Layer 5 of a small transformer language model trained on English Wikipedia (20 layers, counted from 0, width 96). Numbers have three digits each and are written without spaces.
Take only the direct path to the model's output, skipping the later layers: a vector added to the residual stream pushes a token's score in proportion to its dot product with that token's output vector.

Output vectors of the tokens that the questions are about. A number n stands for (n - 500) times 0.0034.
" would": 572480422475357449593653546427622482607353394621533548433383503604732485440411548457492595708610318494722506493734436380618454360340394441584485537674603522521503458522382582572419714413457649494449397371559489454661605352433525567357325319669481630536424374383449671319411678512420330535
"outh": 561657602375247587464539470373624458626329502437615392490685481650516678378404604507661275548524479426383213747330484348534720421622398824462404703409239497348410354661683606767509489546588689806554286490405537291534634556577588464605440543566335494469480497372674507514239339406318652279
"ipp": 504456642425479451528401611523569238646610457438454726652828483706437657501408436374340527722751620547416397574662457458560562444607442401485545696566554518386409330685343764331603509563366345478571353368500525309449384658394755320531358648457266366504426397353383602492554637643471233486
"eneral": 342496543345421596641400574262571319457404565720806658655264474737346662616457429219497423375690242579742322821538445368648697352492607604536683744482269512605482310401468637690558771634567532492386483606440580412303530105351611384380358561575514154393693321402588706399459380785496542307
"aking": 345439521537458657524448619416624165618281553637368222403542487372741530568422529653609689546645477375513327693539427371353693630397501633474380582434258498430640394734528727555530454486504558450340412413624411322664685482538685512420353656756398508490443490298665510462322568515620461265
"′": 439655520480535653303637405293414344615474544536543682615470487695479496548592691349572529476382395462511534659345372527373449488560604317401553681534424604627579385492473703540503460611299604449493522620345678232467384655715559397493358422670575296226430370240475740484363543658658555408
"ne": 483526428711467509374565650487595303463439527373718656524372495602605441419395543549324397231618457602441294521388514527538461416439480741545325623421392562595435641371574503380470582490545477367514472557557428495509651524390735516428293509603464547649534623342395743674571294522623535398
"aving": 530394397477344266407480668407673465569444519574318456565636458604815615408484492526484528210565396411567518706755453435361588520404411681395555764625212533375610305568522576375439611460442548573504419513618391454628484277463695485531364572839552460520378585352568630483261616562496517310
" American": 504644463432610309575643504381496351519546378416571275524660457544531616662360614464413460501534444423437459530381454448518632385499483509669481496647535653478387597707491460534312628584506571360459382583499426442361516463569453597506325686546398457501528607480428588505553528470527461496
"ected": 386439376167487637267353646496775225600565288647541648573433496732526631412258519424429743309636344426777487653685436391621552563603453492519636555478389585561173415712735520654512649487407317579289398669393651424322652467364805500544456598784275345236445327292622368415452740564505679387
"#": 332590421557324702467574477298602370617394608496724365686637466633670403524343596357585319434586619453633571566399439548641406362486465561699392519486445596461493272692538441583432582551565493441333576399358452534477555493295617425395410470557608540421506634527502532481407638539387505443
"gin": 581662586586472382455783372386603457645326462495562391341384471467713508452752548226596518570697540552567358567371433232315441256696502642683473633228546583307257419723679687404441444536623506451448558468683420541483681264292668391741306373562442509470466482599587478534522682608435309448
"ague": 583454542314399319338587499364439244548534121596404401586773471602726663303454764417687636375455507324452379747575469392463356368390133507588653650592407495376626523494605649507277630463298567655542369662435566431540723272576666495604428782436499486524434689266468596439417627543608725434
"ron": 389469452492470745632559343557260488437685434397460746557529467440564462728386484640405626638485380460568589583355516527597630488353443372484490617485482480579506512452671657406453528531462460439381539605391635409245607130526673409471482283611560285490495417575505514404625628574591599363
"ra": 573482474416659588488460382713605353456366448438504733469525479431715407570425479533579594494635406522472419497479516560589322391405586339513459500345420446645516574373709554410544398630422438355430466512497530479464456407325678575472506509474611377523414339781520517485486484388672747641
"ather": 646593302290604398477455559584771181635425437684428411528272418694863795522316545396514379309505422886477301709632513504736702534300513673653540481504377470602691360432633549499357412526507291572503269641402438338354462210390571371544337684638344342592707371442440505513350519765654495517
"are": 406680611519697327539265552559575187466493445476437394511434486484482273522426656401576571350526538554437365567410509591528482425371695536346394804545455490467636441435678570526388523605578643542505589384279473501691636447470634363430571538585349515531647315400533634555416636492696361427
"19": 598511581446573469285392486348437415583517562486622572631504480389616586488576510589465615444509412402565549614441436557635439372457456399493405399406588663567378331550575637618480628453565409507536428555452515565450482445442509456428517361502397494646612488348516530426536361571543614605
"ren": 363598504594348714409679450800525327552424532663605551537454482289551407632467591615346217501418553560720468568369481539748518210436641603744377528604359490536454445388660513571458615480643505369362545321551575350558632375448778498348487335405560283385520356558319542599472559431457623469
"ison": 591617523458584519511810545325572499493487433600606305445839426435632500301383464482549606490577186583701566509487489399419651234565551578446343495448432595398546315428700719597735621431338442365300421557234520599271667504587677515490274313440636554443378343533443667474567438610588506533
" =\n\n": 564506321191367366457580473248359784553356376710752626422387526605368536664761531345699493524456707646390533648324409525323528426294489539777683620595409458580653442472663521642434687425481746207572572405207530314648302536582599341434213384550712328467255558420452687597564618387683333566
"ime": 385673311374537681320722683268582327411456510515581189447622462692731671516281652484560423475530412326711533561556461393315516265262448493642534557450344502400595597673453523521332531342393526397594454596446440588531585557464759449461501821471441437643287320546603648395482625332594768531
";\n": 532228277452181486388575668439467395537269550525371514435462479391413499614494686518679626384511523715765544505413366548447531289506595290605519486608300548668514312513564621483559629428589401534500639414528835434463727718387620241609298774545579401504419363301619726380429545618640348431
"areer": 340539480318264252571338464371455413695321414463521475563679461731658539721269722532598720561755512418275594798496475407463318257362384480836457724702566559394658551456677708350461632563607592445346492509407707511560371195486597338388203514581343568422532263522537535710423496688344526501
"ally": 579672197672324466542551632650666185512298350451605508537512458415595799351581339453647689335526593426542381542563428436459724433462411608341372457470395450655475495819644609598323357724567495414453550302474447270678689392478700462111346620660321616627768527361401413446625645443408598402
"ro": 445437271622556515483457591546568311481453405411467811411568507422676649684358459546395353464598443484396393517470522622669405427518593273582454476563483474641559692495566376433511539663519496566632587544481499608453473454532696524440568328540337366521395174600541384502505522469663434484
"ity": 587681340498450217545708440713524374521420355686796363674584496573621477417411528454469751346701589524629565513295429494352326301452807719420617506424432490483327446378479465417384494614635576750642607432359470601400514507517563514481460610574325517422651392294272272395633498669553453351
" than": 541525280518371531297450715418723167557298546769610564531321516567976466539504574207608530409374550567730544470575363453692646249290546590556554632598454662415289332777603687640622705246692350577472343338582588464343664562512591211610428591708287418452411686317339392408376499384410316642
"ster": 710657743449322613402725593425590254532612255454422343512305509389776435727240637247544489576700436371480327565329507467662621311676443399664439547718452627581427415514802457616483444431343513546632330486554586430461697196505646340501388336462482435714395728315559568616364389649517485434

Output weights of attention head 1. The head adds the sum of these rows, row i times number i of z. A number n stands for (n - 500) times 0.00069.
o0: 600307449563680520534707747321483635576614509519561424408403558588452593496498391425458307582407644481501479451577449676424537590423370508464427411584497607496361499393342443527620648197590305398525456599388657418430450597557471663345664457654443617407430373320340505538508574583568477502
o1: 532534498221559270706451621520444786615561347385338462437707542458708466529526500492500528548301690482466651560456526569642530570379201316383581501499426701486619500540694576375509558452458212423409209426524499485470504549517469391496510466480318486623595620140779459653550442592536522754
o2: 294435369604564601603537571463440802582323456448509607420452469573456641654545507406483441535338513765475502397401561596415472358323555461359558528567544349366579676534455527292627461476655397436443550525550540455604333414491536511508484573319661562843559508570301377513531442478675446629
o3: 453669349463370502449562407413345501538496471528453495449465725666381554528623428317647531548397451606651419604679648480601488606451409415713446386556320650636675469515431485591346453581426613367490425362425562343552685546569313580553375319503592727490537513370382682611480546311385391640
o4: 456574331576278587450539433598557576531383567557466507720600506649533656546550554485495337543612517821298523447635415567488389446292552363238342651442309591447535567351433390338617507720416545663640504413546429531844523356454473440587252671456579424448545542648434377527414462380675497642
o5: 388528352659653437528555451373495653529472637611453615614660492446367538357502414579576510599460503484617417479609440501568524523533583512363471383474387459601313312505483461448581520446479523495455608539488525591513522518550544502595518650403479408579588351461450432540565420478503480405
o6: 449467539550294549534547577552709651367411535570496486529395518399591415471461341508484437384436440525386438325488457443511560623485430448605633521642422472540397420497374392397516601363661348528448579662516729543602413526431595570447622623578539537673636570354565365510414524526611344391
o7: 424436534554647439743323572532352446570363565222549738582539483472411510654500466361408560700527400416526578678406669629393570546373619553492398446366616478397376563515431609338476363573501398499330600549541592273536244426429472588517673452400571338750371495523601411528578533474444748601
o8: 528436432417493370519363565598351373410583572314543590588490509490614612318358463450469549514523746286398412558664457307560560669590439469451615633516451518642637493490480627346552518661410419554493396539458663484294485518607502596573481214505402511284496531592617484546471391633491452681
o9: 691416486591616589448555608411584516457327727568529502458368469534446395456544534397546511614404493701552491353377436730329666434455385329335453339331449324495447614406625490417675427356403492393579709451442451466559574655527743493388725537407582442548511645509526362581809475383512507403
o10: 434507408554635577650358562426571489528615579302549432599638590454458488662466558475332549608523464467344542510399524740486645551507413417467322635705367462363548598396666391618420342396561392370380607538479550529724480604304506477331489765502539526433404585683565377463500526581319586395
o11: 777239557360475527659499477504487328478588593311479783491461386594649543670439596548426488330572518509367484517416342522428539375566659530471407638354524494614287611455484530420511455528488437450409510534591695481527456441592643375429709637439416366306338522541564374518610543455483453618
o12: 374630365545447633363479503361491430634518558516494179488389570557343510490630500612735434391436390479544341556629497408449490535359434567565469237479369677465524518659305510844445611472483623538572550493538328476648523447506466693540407454632625646572624473317392725499520573513415402455
o13: 586531424481602612314505603357633303412357597656329562643498528323567578544719409563444478465572350675536560491517483239671431487697611435453486583511332391586467392276554528869440561412519486400467510758464480393601437443560625594343495424571522490484529271415600472430467429463552543495
o14: 430443461557436462598439434508557528593581466632462357466562499478485445688597309433547418463313465577352415348445447547281620515438519516543716344601438432469447451772344677801590499436702572542492403518531557676512362486411616575603466472500363582441627483533444479534624597548572384383
o15: 455587485570405498417592467530692566424510541536422403600531671453504545339546503406526467609399376524450604491481504432311367576420415517587400643573430550401291531515431436624436509548656602483412417506517599510640613564356406387392559640622569569424600687413683468428391555391414606341
o16: 385600290525523332558421649518491682438594600375562662621577507357353447618567377524391474600649426435356525613492716611490584618334527386340423433642520592460639479412726448409440417451483500550523457417589578506610526494261229543593507678442289454693270660601480491581356407449495622371
o17: 523339576605533475317540549625499509466486364621544460724212391427468485361545642528434475470692524424449549312536555329348695448565593661434558712253661289345389354544536432348710597525422491593565517813565388471452380447487659433555484473536571355479542501680486571330451672701503435261
o18: 607519520389497622475571562525592211579484693640398253642456574555487481358493593756596514338465543534450492488450275527374461384552377582408489556338389536577569563605492498656600599500386495503601444319382307669560631479670669398504457536579610492195655454393531549501592502408413445316
o19: 453565551612377598482552454537384623545441384713564531282478434600576554659479390463542379484485499632513476452453452619617417365629684425600442523650528407608586628422374487407425480421654658649420586381607520764419521520502586501338398268359429572548558299596269501378572534584568320696
o20: 441438499464454420387435477676627448433534464539458501686474494362715355525387533477431486513629433414320616481423581485501579435399382539489415635617499480335685425417853508412591358626326412571487503549484290477534478473367369433635499578437493467547432512695710473569485476574601504477
o21: 391512458582558688666450523434361487669470333321534315560427436396360743452455543581349700485580565551606491557479577348664508702529340382533494474437482411570731621460334492445311516369584399529434638470394581506602467415533531517569358307541573640673617390529356465379544498718497400282
o22: 521473470510408670538484424503443447621474389375434691422497410584419481694641636319328698514461526711466599517349668539342497283615553496568517743462595354321502648534591427393481276568645483378465499577456535404521479468502580471321633420388623429475369491711520455447544627479388558573
o23: 668538601547280592470698400475608612579450461551429434390618553705433460427409599510599440628444386723444627427655370577510517481340310365510458482545531547543323503506507442371773550659442502447563517188473395585633528487646610318648706454481570279351565500427381338717519477286484590333
o24: 467566544586410536581660377500603626479669347273675398521653505613388660466445621486373553459562625407390472581521544469352380423501322592607215596621602609440458621486399339234389391538594431614377656417589560527544561428370407493482632734558593534489387570547397449362474605584391563437
o25: 286743393639598507546307491643394342466442572534560350726447655525516492289536352455552533590434545315506471600459500424610289705429284386660430409687433696516651525510449503574313324472484622549603642337422470568473555642318319614473332443498390695712612554562672591480443465569458403439
o26: 287436433502357563278541294559348407519394715602401594593372405452501590160634575552577671563547670538548372455690421434505439403412547539467467363222506508602511485374372441372335554500376651542707584516543577467563584647479679440552440505570526388557688444417631521431591561509538603444
o27: 683488506374602567363563485432550650468585443605473371595358568395623564454597427436471529547522337414734380532919575166593521619733296463537678488643411626477396255485447416647514507436499475606307571649396620359325653478540413515506345246620602680116595410575422543362434534590413391528
o28: 553462275444409457469526483516596583457380533461528311573381448528481758497376465648436566304525528498308575339444482546497523565244519502481595559508426317659574677377289411465593530389582413547476528755538438497598359414448614373454525692635491611761472388325593580537606472667655486528
o29: 572394476615556370696583459542522642585456477429548697616661262433417310526390460562471565444555486416458672453351347509517389573736602513482556452390713427409575355630618559167681678506545402541446483297399471777317413349525545266522611589409412362676497440652446300505681464587590415515
o30: 624363483583432433328552483518341514406489583561675445580403330758630355437538475644549239369665490308431345421566187691661402515475722500600403381404532582552614389538324380310604809396443508498568408264354477522530584534440455479524487562691530366548576523338576616458690568547651431471
o31: 406604486480519505721311520419613339650701538271607530575524447331485454585465407588356509438375750609236436554486516581463695431703367511359392548518434674423539628585579442531594318404414414595383522484520446498443400422409688687480667642401486510505374657605478296557612490528393590582
o32: 351434551524367579388442389416596331550356384323491657338528569450425362603659571506691571393375471696401529658526671601472559251384652469498489474221517497487666636526574591719404394482431620425566436489548424319695441516521572399592605460515515469686404453406650651532542397290569514768
o33: 492564410402466460613539530450621550503495540485418688548310554399469517691622490539563560350663431574498702596278530459352478321460615451429528598320641473546396572457662505457322477555555363454400364790730585447382511267455509503433703877401509469712292658414392482459317531480531554600
o34: 595255410372453597529540523563447459399347526618459635460430407537410494705557584506521532400662524626428603483376450570580591350365614298444600406308557273607776533337463616218510502449534272440508515545429695486575473508667544444543482509525562429665518341475601467540623445418778420592
o35: 506710514238491314446532511538443489652639485238454629504399554650560461576461498455416595286588542399620464585537543554570327602579380420829505418590554835561673548512565528459519590514421491433747366256549513507405563511520228351473583459543293664493369526411401611504284657505363388528
o36: 477449639548549597685433621289631477590531376325663320381447598525409654668375420667638440339290470477531389580543439402506603507739243584473700289488536421602502465743370500522616455296734520519463588415519564605598366411529641596509696495580507646525503434469243357459470454508418393323
o37: 421428602379295503448606430565760697392427260759673471494505434558467501528552314528713347388514402442383565452493578465540235443474532506541572427541629432419506446384507499590575505381591533752463523589509514681346481443500424300556586682663576515436369401505548560496387557471663663552
o38: 621443506574561458415490574387481575434358462608523550403492448306545484391463540539520544476606552640717556334351482491569520357499426298414558494455373412694429547435568565474404619470442461276564609585564646587371605518686676478524556494427547534657569463525468385511449485542606429282
o39: 722442521402496565562602412576425536619513510492439599539691281606635384683531574522419512360654498405431680537376263586615282458630622459488425468465565487542643372471587568324486646528506285483568408432387447661450455391525528215415528577525375361366476360488638436409673626508562361590
o40: 409433698544441354322702482648535538467447478532609624380583421483536368401448506526496515341670463356549404487532447681466461429578593584533494426415622427430463418577606452189671501582514599524702508360551434622638537452494434310480556547501437345488436469537627535532492459440532598412
o41: 482344560600429416509497475583409494474461502526606682629514262586519412519555631556453540473626573484400519316345325696372487424512594436550277576350570336475568486502592530248466594522480425517604559424618483745498449516427610414505563667428487277703552509560532323459668490649559403374
o42: 294550524531589497349563588577362433476583627591411667577561436385578390362585520536320345528584662448516451328547429501642535668472519400374293490586439635522386525352379440445609526231318493393586538544496589396676401597449595670371609369551434493730503560363668501504632558563594494400
o43: 596496638433406534485556548610563470518563445502443505405489442478640413529379549471314517391550569608341616420331493572419569332554580652413526651488507434336574589484600497442618434589467476496662311525485405578534472490525609340471485514418512447354479540635608479471495543541527411499
o44: 551415525511565570538531686485506501509409621337487695440524471550584515646636519441570427549506514674447577636542526632524450339454639456329361543393524531412405493482672496397643384549472423588485360577411559287669344367536472535474547521374470314507300596557483441569567487258617591679
o45: 531512507296633516609415521506345666597533575480481531442358475530477490587653575500597577478605630298581567501319456540387426456342598474587449342293603535503551543390598571404259600398526392563433423655539574508297531366583529378500534554579520511588439626322492451428535578544470544582
o46: 334432597621377267569586401645543437434678463459695732488468374429478351436427473531467503371591652541256518398390520627485568472681695619598354784439622507362350499643595389350573541672514473514453327466489454513339398358407523506487594658411474312693285623545555584622495570565413505624
o47: 681553454672623508498655580521567451410315465612462354426794553601399471596557506581364280531441596543341584473397539720516384422266484467344209519506320478479657743440702495638584499441334401385503533433350233533598550447537555534439655581453361552656421323490535577719684418385593549612
o48: 497527563504513491532382470431542618565560401555345374414550644475802459530434506306467512829358406403456553557670459544444619447412388584362544335863448465373309324442388516436649272410706455473324526600476603469634450664344549494506593367524575557229622521487697477408521601521625573468
o49: 638557575516341470493562555624415489630370403700362526389620393405510370530409555598436480470494447536400632458380375512670402498529651659380526460507501417514674468611468460544607623620463536580572441406468378707509397518479655298452404293486532361519615402380471557614502533530596378505
o50: 405607543538424434518596605489641675547433313584438417300358594486513528520481424365489534376327564722451487449557594470373487480499366581425645646524450472433446536615368518630627578534579513557660500547545514508464461440534570444433515506504695623483591499345343612482318499549462374505
o51: 454377342368612512439440484476493475522555489713478356628780449457431456522500617482437632683465635465367511429402346568383534496464522471463604421547506389589739460406578584458489515325500373360662468461473536640607554699556502531529300549566371497296706336607613391464539550399556413418
o52: 604484485571542529539635456556406489504324386667459494522454607488556487461639506424603530333462503610833442487600461164573213488530371366504661504311644604744328400692361591529374715589583531470598425383345708376374569270656474399616426477491515510481736265574426613385430522449542430501
o53: 579329507426473513470536654649447475554547431361467620695503400381571571570483574429296625495625599389404621493309454576451412543485531385645317663490596565379530592349710510308494411516531286573564415710518458409478364468370401321401587575452385471578370463644613464404532569639659584541
o54: 385560422387487502494500529633517592386500660657418419457480510425663517461620254571581309420449298454509483478564406496544469642322666476533632447604426499389347402495202430649425640304658546597416486603548733624518538495336477610439410452589562471510640576262595618452441465489658509470
o55: 572500566307510455652458646404520579488587377508398477369474633453445539727512511338319593560416663740445420492515747428437815466517324501366585692584408507513601586531519575613509344552424435471339439671570527294419458453534476515495397429439641601450498559413337522596480506588348407724
o56: 386284397336493495427540660455608577497525418503523364605367589440451612505538586429518642486482552495441450466481567462273583492414251401536632421525476516524620563545518687476460551496529392377548396416567652442649564478492377489653430553683450762338597413647547468452443574514531499413
o57: 345758464675559320591503397552560614443525403469374556638756491285536613444500451494329492488669547418449656503518576450475463508321504341341345604616390498371280397541633470453540475606605463597328425728538577647555404358326496590603644565365398394634378569638510493493387492623665635274
o58: 450209522600509343381578683521472622420392495520554587332388513399453470426553515371514544626472672547565398454480607719279694315306452616311518428324640379485403540479556568194596384569391465512712608631623452299368420644524503470537546643487529370705425440543480425568639468514630661557
o59: 644585550536545428443647433418624495446567438596411458516651640471486557345605636375380503585514699620441470530686492381572479502703386427287392660585276637557392482390506416550456453504435381400477435498442571420546709565541507442369386618537562545209523508351699550459493430482257461641
o60: 569600527603470549302606620496490495463390557687367297250402585648494475273530544527560494298430601516603387488704444371583393459501386569442607436544425565533554486525386470540654534554500551446974552269394390585570691595595449472524311290616585615349702429393404606489489464367507381449
o61: 660650689551377478448610490504600538449446504710436602597595435594619327504532387572547351388515347541511503478637307411639396611732560396527482551507451620531400266510591473519591756580490463476484348359337471594574570430559502481496507523466469358417626517261518467476408501403515302493
o62: 328511579632519786284403459450644299469486488698476320573234516376367348441641560557559568496453403561527348451483564273557723515595259474535598460467412495466572397516601481666501430394412487388596671527395413484659547609487608648467552410624730657562574431601518611394596523570293309202
o63: 572614521614499410385481500413659445622806361334635256439405532538472495536469463595476318296541462512430542513438535616417436554588503625678382624523433733444464552592546258696604535442556548456497311534586313461457579405478409566450511693576384651542288602382520617496511705502300511462

Each question shows a token from some text and the vector z that the head gathered there. A number n stands for (n - 500) times 0.0038.

"le": 573552457484374568455538518393511400454504541462488434431536454507475469501490393621416611405525429366350484524494400531507407426512447407535482567611532551486468483558428444474585496544388522
Which of these tokens does it push up most? "ison"

"196": 432488544667808453329358386522709493455527578501543347535648609444696668459427497516356272417360581314646498290398502643612546515683691375303712720459377820454666452561735578460600675494494413
Which of these tokens does it push up most? " =\n\n"

"re": 511623591537521604504554463439631424509449506561580475484410462565531409561531472586474533387571429505379528482384408497471437501524502493520401538438567548471501530628541519453644480485477539
Which of these tokens does it push up most? " American"

"ington": 274468352488483463370573564450414615563505418480432477668409539512520478530545643486472521467541681651528543566543383588534500311472501580452388388460412427611526425424510395488444483475559436
Which of these tokens does it push down most? "ison"

"ight": 457454424531435522459474541388377531493425483378448509493609493552497452585557478649368626482492385505414670537486459602547555418512437559539375429489474452608553444471472446427457532578506518
Which of these tokens does it push up most? "gin"

"ort": 429586462597624503454416462414479448562585451561481511574509600480510515487560522608492458536446486497426578315476443631460487538561482485472617524592505509548565511534473529363600596658517566
Which of these tokens does it push down most? "ron"

"t": 527559564566504552509475489457416502511509526455401505587565454574515540504470488580491619533591473471418550518436473524481546543517479460653479395592582378612514498597453461437527518614489552
Which of these tokens does it push down most? "ime"

"4": 551595542417528459538459448512629517439453601607418510546482501567720583652459443545496505372647490484477464599562420540485487423618493460531533627439596548498530446621592555465603514470560563
Which of these tokens does it push down most? "19"

"F": 481643363460525395467361625425432635359474297520438646550458565405516474498457523567472473509467420666380762342406551599568538503641496606641382359528580427572689363579498446546644630624406649
Which of these tokens does it push up most? "ster"

" s": 521549540463405602530653415439470415546710538421486472400552424556487408307503447528504535342535572596468449551555529485450414587439566481516496521589566372557485603548322623423440396609544486
Which of these tokens does it push up most? "eneral"

" Res": 412675387634456447305522450363393444537554535547543413425450591266479360269448439640387354353410702655337679355522453485484159389567646609363499649453449427553529550554476538563480508445323649
Which of these tokens does it push down most? "ity"

"x": 449568433454446602417517535442474441466613504428448549552545495473504468335490537567410537404546509478399467471523470537544506537509503498580438511551481510552542498503377519451518446587501497
Which of these tokens does it push down most? "ime"

" M": 524446643463703582519544426481488582511668468454409525592644479593465533520481607413656540546506514583556494496531578637445644584481559488461635370631469423567678463481448569489460452560441445
Which of these tokens does it push up most? "ro"

" L": 430365419549574588378504342669644525539606380663490394655502444385572572530559606419384427524532507509309447366386537518554499612473550416555704416507428400504381504382272555426673597594570578
Which of these tokens does it push up most? "ren"

"ions": 544513468468462526418522499445471551576518467445534451565495444565454489473488516484449542395461500549469577532455486578518460498493586606436471435540477440509546521447441525420428487467442521
Which of these tokens does it push up most? "19"

" ": 429461464380575441512542521418505470457526475547457681454518570596640362534650661435518465538467496482514416326487408516531601573562538489646439457512442500562733544424440616526489501462583480
Which of these tokens does it push up most? "ra"

"aster": 494433534527685608592467578376360579463519498476330597593548455572538696631354549614476595487496416540526532582465432609575525482562548395538329494513512503666599437518585552490517574663484423
Which of these tokens does it push down most? "ime"

" perform": 402510398555472521460465558391429568545585452464412503579494476543519515469441500653479484427445523557493549485501499621474466385521508520462367469547474426612565462544453457392551530590488497
Which of these tokens does it push down most? "ne"

" J": 449526607490594537513610333657563455574426674505655369556542585465435602430623512211615522644521625432556416537510479511563601559492554415458760549626408501401460577366446592544310488492533494
Which of these tokens does it push down most? "ected"

"ace": 404419457544593541400579532401375501575530486497413540598470476608557591499558586558464565475437538460492559563417391583534465431510595476402446475532419499643575413394542487418400591519545481
Which of these tokens does it push down most? "ne"

"ic": 571604506473561457500458501436431522471606488509507560484493511396554492444384384627444477471520550660493548475579479527527359479548614510536508517531603414562499540608497541494597550588427586
Which of these tokens does it push up most? " than"

"w": 531553485587414457461585434392570465648446389465546423428512385671497329690592501469533587551600512584395730581477474543474557513381418646593449265403530370537628425511470380437478451484495727
Which two tokens does it push up most, strongest first? " American", "areer"

" June": 181464209614555315407363302416576465574571438609497363620477745347574579469713520232446442686372668406451685187479318807655619631652447422625658478732295602368708502258280461199467615700635723
Which of these tokens does it push up most? "are"

"stem": 391456368529502524439477564365397513491490436459442656577439582558515462502507562616353589473441457550439637462390468632595578424592518545565308461509476539600621386463538468462504559641556562
Which two tokens does it push up most, strongest first? "gin", "ected"

"ies": 572543464426422540425528498484479525569463474430505464579462428600433473550520520479500590434524449550475575570451497582509473478467510626456491440500496464536528498459461533475475503431449530
Which of these tokens does it push up most? "19"

" us": 477549474520516523524508482467484564565489569487498452541453465497472564435507486548457519469547524501497512520487484515463484532491534502494450482552501469548475582526477541428476559587544488
Which of these tokens does it push up most? " than"

"\n": 575537471395413565416672467418528458445528445438618514379521498548555467565553519461409558318484480547432574433583478628536517625495563588502494542520423442445710435444401629553488366425425494
Which of these tokens does it push down most? " than"

"S": 578718376440446536509538586428505557367640466445495500484405553398450455330410462592538556477459456589466632286485504734489455567568531565504483534619502578588742481598459480518635444623331501
Which of these tokens does it push down most? "ally"

" Mary": 499558489506595574529528472599527510572487450533546341623428492600397669609611666353592540553519643465659446665539425583584561488386536511303576502497384628497534458331633471579457662478594333
Which of these tokens does it push down most? "ster"

".": 564546543430472484487474534597616584539514501399439582630431536600607474499484554483561555541662480502541558561367504575448592554534496525511493440467496592491616367556595453484489544447661525
Which of these tokens does it push up most? "ipp"

" Air": 431452421554575567506469525381343555482645421536470644557391556457476462383463649593421474399382582683504625437421463562556442457591627496488320457529537482683631443492555428595526657645484483
Which of these tokens does it push down most? " American"

" n": 545476574501533516553514431508602513481603463544441494417588456587604457543531465564480484455503471479465417501461513529464536538523568451543488547498551405480538578516355578399599508589548507
Which of these tokens does it push up most? "ren"

"in": 576608586362512474550506327637601655510583601595393400636534401435582581424345362452509569486556583624530410595568507602436453389569640550521621483579595389544434587580444402460491484570455529
Which of these tokens does it push up most? " than"

"ign": 349548440550597516482477456341453431608406461471610557540498588532424585593533496465518474511515429575374662404525426532548600489506440572609431370542461441463611447494459594390460406598485628
Which of these tokens does it push up most? "areer"

"0": 490648517483621500520335384544579447482567597606516536663418565508618572481481485443504481345515477561508458360431502620424552527666506469535661465617565670506610448645589599439653577627594530
Which of these tokens does it push up most? "are"

"les": 545577417449404557399518515499478527516486529396408474623478436561494527486470476537405621462607513452450508563404465597484430486527482481521550514558497546570422426537440474447581536524533509
Which of these tokens does it push up most? "ison"

"outhern": 400281325558665533369466518467402687546764326522304605646455465422600497454346738720375379619322619562657454357507411699543511528475660573399337502398362558667509562424533357408668662675597367
Which of these tokens does it push up most? "′"

"ation": 506610405486486462435426581425414575453422450409365573645501512569532556543454478637363602534558474494482607505401414650527500460619512528566433529531509503586491420566466441399609583623527526
Which of these tokens does it push down most? "ime"

"iz": 589667497424421512461563489501548522552636554443445352538491456545408461361531426432509512484553535503500504584480521555452455536428558539462583500512441511501540557445492512416436450509457546
Which of these tokens does it push down most? "gin"

" p": 568485570534449456612477511371410540601552588509387614427590402544599343516442447614598419335553518676421506553551488403407403399578501518633410465541755258520522594670401592457502522539463639
Which of these tokens does it push up most? "eneral"